Layer 6 of a small transformer language model trained on English Wikipedia (12 layers, counted from 0, width 128).
A neuron's activation on a vector x is SiLU(gate . x) times (in . x), where the dot is the dot product.

Input weights of the MLP neurons that the questions are about. A number n stands for (n - 500) times 0.00089.
n106 gate: 417 650 465 640 794 452 545 570 615 361 551 453 452 654 508 316 533 589 415 716 246 347 513 369 681 360 626 641 290 648 573 627 407 453 660 500 534 411 726 327 352 594 549 669 353 190 541 335 478 481 158 415 721 520 800 592 756 313 236 451 441 471 508 693 421 333 620 363 351 631 340 598 580 510 547 466 137 627 373 539 129 427 504 356 371 512 608 413 486 578 268 399 681 561 293 450 447 401 586 398 504 478 547 367 594 567 425 361 374 206 524 680 359 399 331 517 610 613 362 604 531 571 465 432 619 440 539 508
n219 gate: 789 614 307 346 427 580 391 606 513 447 654 528 459 604 817 459 434 608 731 906 461 542 695 472 375 719 492 409 578 462 433 376 654 620 485 830 491 534 526 606 329 431 520 382 369 586 438 342 602 488 651 525 162 321 409 602 559 581 635 455 587 525 255 552 317 362 496 473 462 400 575 612 524 425 276 754 690 444 591 486 484 659 369 978 622 649 504 483 458 620 433 460 616 529 605 373 220 511 446 536 512 526 598 256 372 381 593 530 171 318 471 627 385 369 483 384 530 654 530 614 581 663 292 440 682 409 587 332
n288 gate: 486 449 861 459 467 417 739 489 638 440 562 429 493 431 453 588 432 554 489 406 401 809 511 742 528 536 536 581 375 402 524 410 721 336 378 699 507 427 519 612 482 314 521 756 682 500 263 459 383 415 489 503 567 465 533 628 576 397 382 542 473 409 403 676 564 376 331 467 532 558 573 518 647 408 401 460 438 452 525 627 367 489 545 412 217 482 688 489 285 511 642 226 591 507 411 453 448 503 232 413 374 555 500 564 553 629 252 482 470 406 521 378 463 421 569 522 591 296 421 295 390 646 586 500 666 387 478 493
n312 gate: 500 704 522 528 437 487 515 250 378 543 698 318 476 557 471 336 514 381 445 693 730 508 487 634 582 403 309 508 593 362 372 271 789 643 507 492 429 357 461 513 517 277 396 556 645 601 387 556 409 606 747 681 262 440 534 335 583 258 295 323 612 613 504 410 360 338 374 307 447 303 485 622 449 420 559 774 377 559 781 538 298 660 677 549 512 508 666 279 381 686 422 513 386 444 338 554 452 424 736 697 662 534 286 260 224 492 338 642 675 726 581 562 434 537 684 542 601 558 715 435 469 340 444 391 652 463 589 397
n106 in: 593 385 224 395 462 559 436 555 439 516 676 610 569 601 488 470 273 625 427 622 698 534 236 687 377 500 678 454 547 466 707 622 664 408 526 444 458 531 645 496 580 527 529 344 629 515 676 605 108 576 425 603 389 449 318 460 690 456 537 445 316 518 470 439 412 423 364 800 433 353 466 655 597 436 531 572 623 568 596 478 489 542 540 474 639 493 439 541 695 282 280 851 716 635 345 549 522 579 704 556 437 558 722 613 345 447 458 420 326 647 577 485 390 383 549 608 684 331 545 429 424 639 358 504 500 582 624 423
n219 in: 456 409 310 508 430 338 738 411 611 740 653 538 284 612 640 507 654 426 249 492 675 387 604 314 588 591 594 579 629 394 541 500 504 471 542 617 389 385 559 782 471 608 468 521 332 459 496 348 730 630 377 816 456 379 566 244 573 483 622 401 249 540 488 550 384 462 564 474 536 380 551 424 473 307 587 451 442 596 460 318 314 475 457 612 512 349 643 516 483 405 408 513 771 492 508 918 595 468 356 449 472 746 812 462 480 427 585 504 340 649 785 748 557 455 455 575 657 413 638 496 336 661 415 455 577 441 800 267
n288 in: 370 450 500 556 482 573 356 399 374 601 307 594 740 519 500 521 727 378 581 318 589 414 632 309 401 310 545 546 805 451 488 677 647 468 593 435 486 367 425 301 577 465 483 493 486 486 476 463 663 503 446 372 588 353 698 504 312 574 638 520 552 503 528 402 544 671 551 528 415 632 374 551 553 461 482 444 588 470 663 646 487 574 490 350 493 524 711 599 679 537 349 609 408 691 681 714 753 645 595 412 527 607 532 532 392 490 309 399 536 576 527 396 471 493 312 673 518 384 535 644 368 552 486 490 631 491 415 737
n312 in: 490 580 574 399 581 528 773 541 423 376 765 599 238 551 275 427 456 581 426 644 524 470 412 519 477 513 407 517 385 577 489 597 379 645 557 176 610 641 490 487 383 476 455 609 445 742 313 640 569 397 656 423 268 723 534 517 530 423 510 323 457 461 434 391 413 438 601 376 552 390 488 643 481 577 530 689 534 437 581 629 429 409 510 516 368 600 636 477 641 548 510 483 350 535 342 609 468 393 653 388 500 435 550 515 474 420 394 610 665 632 455 530 441 493 610 470 470 633 543 603 556 520 524 587 545 494 632 304

Each question shows a token from some text and the vector x that enters the MLP there. A number n stands for (n - 500) times 0.011.

" ": 497 408 503 412 488 469 555 495 502 505 467 512 480 251 500 868 502 543 509 486 521 469 486 491 496 506 499 568 536 472 440 489 514 486 446 450 514 437 536 505 534 476 571 566 510 519 455 433 480 548 477 493 416 541 493 473 551 493 532 540 551 472 575 488 526 460 529 632 526 518 589 502 497 368 477 487 484 300 520 511 558 509 486 424 501 457 568 494 518 426 499 470 524 515 574 474 561 464 457 538 501 522 477 568 522 507 468 558 438 513 492 497 507 549 498 479 498 564 537 484 456 486 559 544 525 607 479 509
The three highest activations, in order: n288, n312, n106

" K": 481 432 477 506 608 514 544 512 513 502 530 566 418 243 553 581 518 616 450 546 598 501 523 443 499 541 419 439 457 428 471 365 398 417 450 501 567 481 477 575 578 578 624 445 502 485 398 422 610 640 472 481 466 499 523 460 492 376 367 553 481 509 464 497 469 457 576 442 460 493 492 325 491 538 525 488 597 534 487 462 540 384 495 529 561 469 427 521 622 453 701 437 531 541 575 562 554 443 567 482 456 581 589 548 492 454 419 596 522 464 487 509 652 500 518 549 571 541 504 585 498 518 470 468 496 530 508 523
The two highest activations, in order: n106, n288

" named": 454 469 417 595 631 523 456 456 542 477 530 501 471 279 525 642 514 494 483 509 460 551 440 484 519 476 470 592 421 602 465 506 571 463 453 525 526 539 530 507 526 433 486 646 474 547 537 520 533 575 404 562 318 396 569 418 586 501 426 591 504 523 565 344 494 517 519 418 373 451 510 385 517 311 547 561 532 505 559 437 505 399 586 474 561 502 480 594 476 478 446 642 530 543 541 528 447 560 455 505 375 383 460 485 586 478 446 515 499 463 487 541 589 492 510 538 429 571 463 554 615 603 553 426 446 483 585 587
The three highest activations, in order: n106, n288, n312

" B": 529 389 524 460 607 522 458 474 484 516 485 524 475 320 481 625 497 468 523 701 578 447 550 442 394 565 503 433 588 419 445 445 482 513 441 626 553 624 322 485 434 551 564 561 462 589 492 486 541 470 465 459 520 557 608 338 478 542 399 557 410 527 549 521 469 444 527 538 551 554 460 471 544 461 523 555 549 494 534 534 654 480 518 520 658 441 442 549 565 507 614 499 379 553 521 550 666 507 502 499 531 542 552 582 437 434 477 539 565 433 522 517 629 510 469 497 554 400 532 570 495 476 528 320 551 462 399 521
The three highest activations, in order: n106, n312, n219

"no": 509 521 442 535 564 492 495 443 536 607 493 628 539 289 555 510 542 577 576 437 505 497 515 464 463 451 440 519 462 518 492 651 454 433 361 496 570 630 447 545 494 597 591 641 567 499 527 548 423 403 462 443 600 411 629 401 552 535 558 469 562 533 487 553 466 467 346 592 554 435 440 401 497 445 555 534 493 543 508 570 443 468 423 346 560 547 530 564 491 370 500 493 528 568 351 602 472 494 521 487 550 463 539 620 470 378 551 476 537 463 479 412 584 395 485 438 481 378 485 406 657 530 606 403 509 511 492 536
The three highest activations, in order: n288, n106, n312

"um": 387 497 578 483 369 452 456 474 495 502 565 518 523 268 617 582 580 428 522 535 542 477 501 551 449 463 404 522 675 514 466 452 500 557 386 634 550 566 377 508 402 505 584 472 442 527 502 580 510 398 574 493 512 584 611 436 458 488 506 462 452 384 363 441 588 484 423 480 493 475 437 531 450 533 461 567 515 558 445 522 588 500 394 569 423 381 481 543 539 413 539 487 454 410 369 548 577 484 517 383 502 515 595 524 477 488 518 529 603 349 625 458 547 437 568 421 469 385 535 522 530 400 520 445 498 500 447 466
The most active neuron and its activation: n106, at about 0.25

"ating": 593 475 464 570 437 417 586 532 553 554 477 492 461 130 470 524 457 516 513 564 511 519 467 548 518 463 552 553 555 478 561 521 540 568 393 535 486 495 589 500 573 516 518 549 507 553 502 492 539 435 481 496 384 471 539 550 477 477 479 522 502 463 515 433 463 453 579 436 484 474 599 384 509 279 544 562 412 464 533 529 569 422 469 417 506 621 481 505 494 446 490 471 526 530 567 521 477 657 508 447 485 492 592 485 499 518 481 495 454 506 555 459 427 554 457 550 483 464 438 595 512 556 497 414 485 521 438 542
The three highest activations, in order: n288, n219, n312

".": 444 568 444 415 458 482 497 544 516 650 566 422 491 193 513 499 477 450 552 541 533 453 477 492 536 470 521 536 618 603 412 512 492 494 573 538 605 565 577 438 482 502 622 489 492 608 431 432 487 461 460 462 584 421 515 524 549 555 614 451 517 527 567 478 493 548 571 536 484 424 543 552 491 322 539 508 467 509 564 358 494 499 551 477 540 379 331 497 616 505 375 524 476 582 573 521 472 458 562 545 467 472 562 492 536 491 500 554 432 526 516 487 579 612 539 448 446 540 445 521 432 406 548 499 450 454 429 522
Which of these neurons fires most? n312

" guard": 402 394 466 479 431 524 445 509 556 528 633 541 494 215 411 652 526 552 461 468 473 623 415 485 584 498 542 458 539 451 462 506 604 510 408 546 540 475 582 546 510 456 585 592 510 628 494 489 541 407 632 589 422 425 477 466 499 578 414 621 452 465 506 479 517 488 554 432 498 514 486 464 544 343 549 508 528 526 472 427 469 447 609 545 518 487 509 471 466 434 588 456 486 605 516 434 642 550 488 567 528 527 569 525 529 445 530 472 482 465 449 402 558 523 481 646 437 444 532 446 426 554 617 510 576 548 558 543
The two highest activations, in order: n288, n312

"s": 403 316 454 575 579 472 543 558 616 516 452 487 441 199 603 552 516 563 508 450 541 568 497 531 565 544 529 486 492 563 556 545 496 395 415 501 458 566 537 528 544 527 561 604 521 463 519 475 627 655 466 469 547 449 486 434 639 570 528 514 390 476 527 476 425 533 459 533 620 574 436 566 530 423 456 530 448 514 455 623 428 508 511 568 466 464 562 506 450 479 533 450 470 451 560 561 449 660 515 414 513 473 484 544 529 527 498 619 432 446 517 436 518 604 512 421 453 580 473 546 495 576 495 527 416 586 575 585
Which of these neurons fires most? n312

"ate": 446 542 494 539 478 435 552 480 599 586 408 406 510 187 419 499 481 550 483 454 529 509 585 573 392 502 525 466 493 389 517 545 494 573 420 397 515 492 487 580 538 462 547 612 585 430 480 437 519 532 494 446 537 443 464 400 557 559 547 488 503 444 466 470 516 483 544 446 386 463 490 431 463 325 457 468 416 537 451 586 720 400 412 515 489 481 450 439 482 505 562 619 472 478 568 511 523 590 474 436 412 440 559 449 611 490 609 493 544 372 591 439 511 537 507 507 519 406 531 469 544 509 496 513 522 492 449 496
The most active neuron and its activation: n312, at about 0.35

"ical": 523 467 608 506 492 582 502 554 563 656 636 478 456 142 409 515 428 508 507 388 520 527 497 591 513 461 536 594 598 399 499 388 543 484 388 554 583 466 452 506 427 481 534 593 525 586 445 534 443 467 484 464 509 524 520 451 470 428 583 489 407 402 479 486 538 511 462 430 367 476 558 483 538 273 438 508 471 500 499 473 519 554 395 479 489 535 530 544 493 499 586 517 505 495 531 492 495 493 477 444 465 543 501 486 552 559 475 453 584 543 503 461 496 560 506 454 464 457 502 427 576 568 472 440 525 566 485 578
Which of these neurons fires most? n106

"an": 386 521 473 490 444 488 552 369 506 416 453 484 593 233 523 630 469 559 407 472 423 614 499 496 441 494 530 561 417 456 463 414 507 511 370 501 589 676 466 572 563 574 574 442 431 491 521 587 516 478 500 473 504 573 514 452 507 524 544 429 471 519 434 381 484 466 471 519 386 538 333 453 512 457 479 520 519 610 429 525 519 498 396 583 515 570 451 503 545 506 571 603 495 444 441 400 601 503 552 467 430 461 525 462 445 517 477 513 525 385 698 464 522 529 536 537 334 418 495 525 532 482 533 426 470 484 458 443
The two highest activations, in order: n219, n312

"ral": 464 424 632 516 426 561 526 497 494 567 666 466 465 220 427 573 474 565 453 511 521 542 415 551 508 481 492 520 473 456 537 510 594 464 380 502 498 502 555 543 507 599 556 514 523 646 519 429 508 557 429 458 525 540 407 496 465 562 618 563 432 426 602 429 606 486 448 484 482 584 492 465 506 311 513 630 440 479 595 537 475 455 422 581 559 541 503 484 478 436 545 484 466 576 504 441 572 572 462 522 495 436 504 450 564 565 416 461 590 484 464 477 634 502 491 417 506 418 640 468 381 538 525 472 551 551 486 531
Which of these neurons fires most? n219

" by": 536 422 440 607 569 445 493 507 521 490 533 524 447 217 483 537 535 525 465 555 567 540 568 445 443 591 547 527 514 582 542 469 572 517 540 505 595 465 524 525 536 465 487 490 490 514 542 584 535 573 519 493 350 526 470 527 517 558 464 566 544 424 503 463 484 460 524 467 376 433 563 376 438 224 569 448 470 393 602 522 490 461 524 415 402 480 373 497 513 582 475 425 485 441 576 483 410 637 506 539 464 516 494 536 469 548 567 559 420 442 502 467 604 499 487 464 507 503 542 457 501 489 411 586 519 452 576 481
Which of these neurons fires most? n219

"throp": 453 477 486 574 506 446 577 448 411 512 536 560 452 282 438 429 403 574 444 559 417 494 540 578 487 502 371 460 506 424 574 431 608 506 349 527 617 596 575 557 342 517 569 269 439 498 492 553 418 590 399 467 443 547 528 571 434 397 500 444 435 471 474 502 470 424 448 488 450 430 464 475 635 387 574 462 463 421 514 624 482 421 534 471 548 537 481 530 585 522 497 464 495 488 417 465 396 457 542 521 466 501 511 470 510 436 386 468 485 455 650 490 584 452 533 523 400 411 460 463 545 563 571 516 523 555 439 590
Which of these neurons fires most? n106

"\n": 494 356 473 375 532 425 519 469 505 522 541 501 479 295 465 601 532 492 549 419 507 369 538 462 492 526 433 537 471 603 422 547 509 493 343 480 482 461 498 422 465 501 578 545 509 572 428 476 515 592 446 476 434 449 500 512 654 541 509 569 485 516 530 564 529 567 574 538 453 523 572 495 502 176 548 475 504 417 539 620 432 514 560 496 549 462 422 474 505 550 529 405 563 466 583 449 420 510 404 374 490 540 539 464 463 543 509 426 465 517 592 515 521 424 497 519 471 510 485 560 529 408 561 547 489 416 521 444
The two highest activations, in order: n219, n312

"st": 536 496 522 500 447 540 583 545 545 665 510 463 373 223 556 541 610 423 520 413 486 538 450 428 535 479 524 562 393 465 514 584 532 413 418 492 384 439 530 526 438 520 513 659 513 436 446 481 578 482 522 503 497 540 434 467 506 393 594 491 534 537 469 561 517 493 528 471 586 490 396 490 588 358 463 477 535 591 494 558 528 521 539 500 568 651 428 451 464 367 432 471 480 543 656 464 598 537 523 486 499 613 441 588 545 477 536 554 561 479 525 408 580 555 414 536 496 496 512 400 517 548 398 435 669 494 421 446
Which of these neurons fires most? n288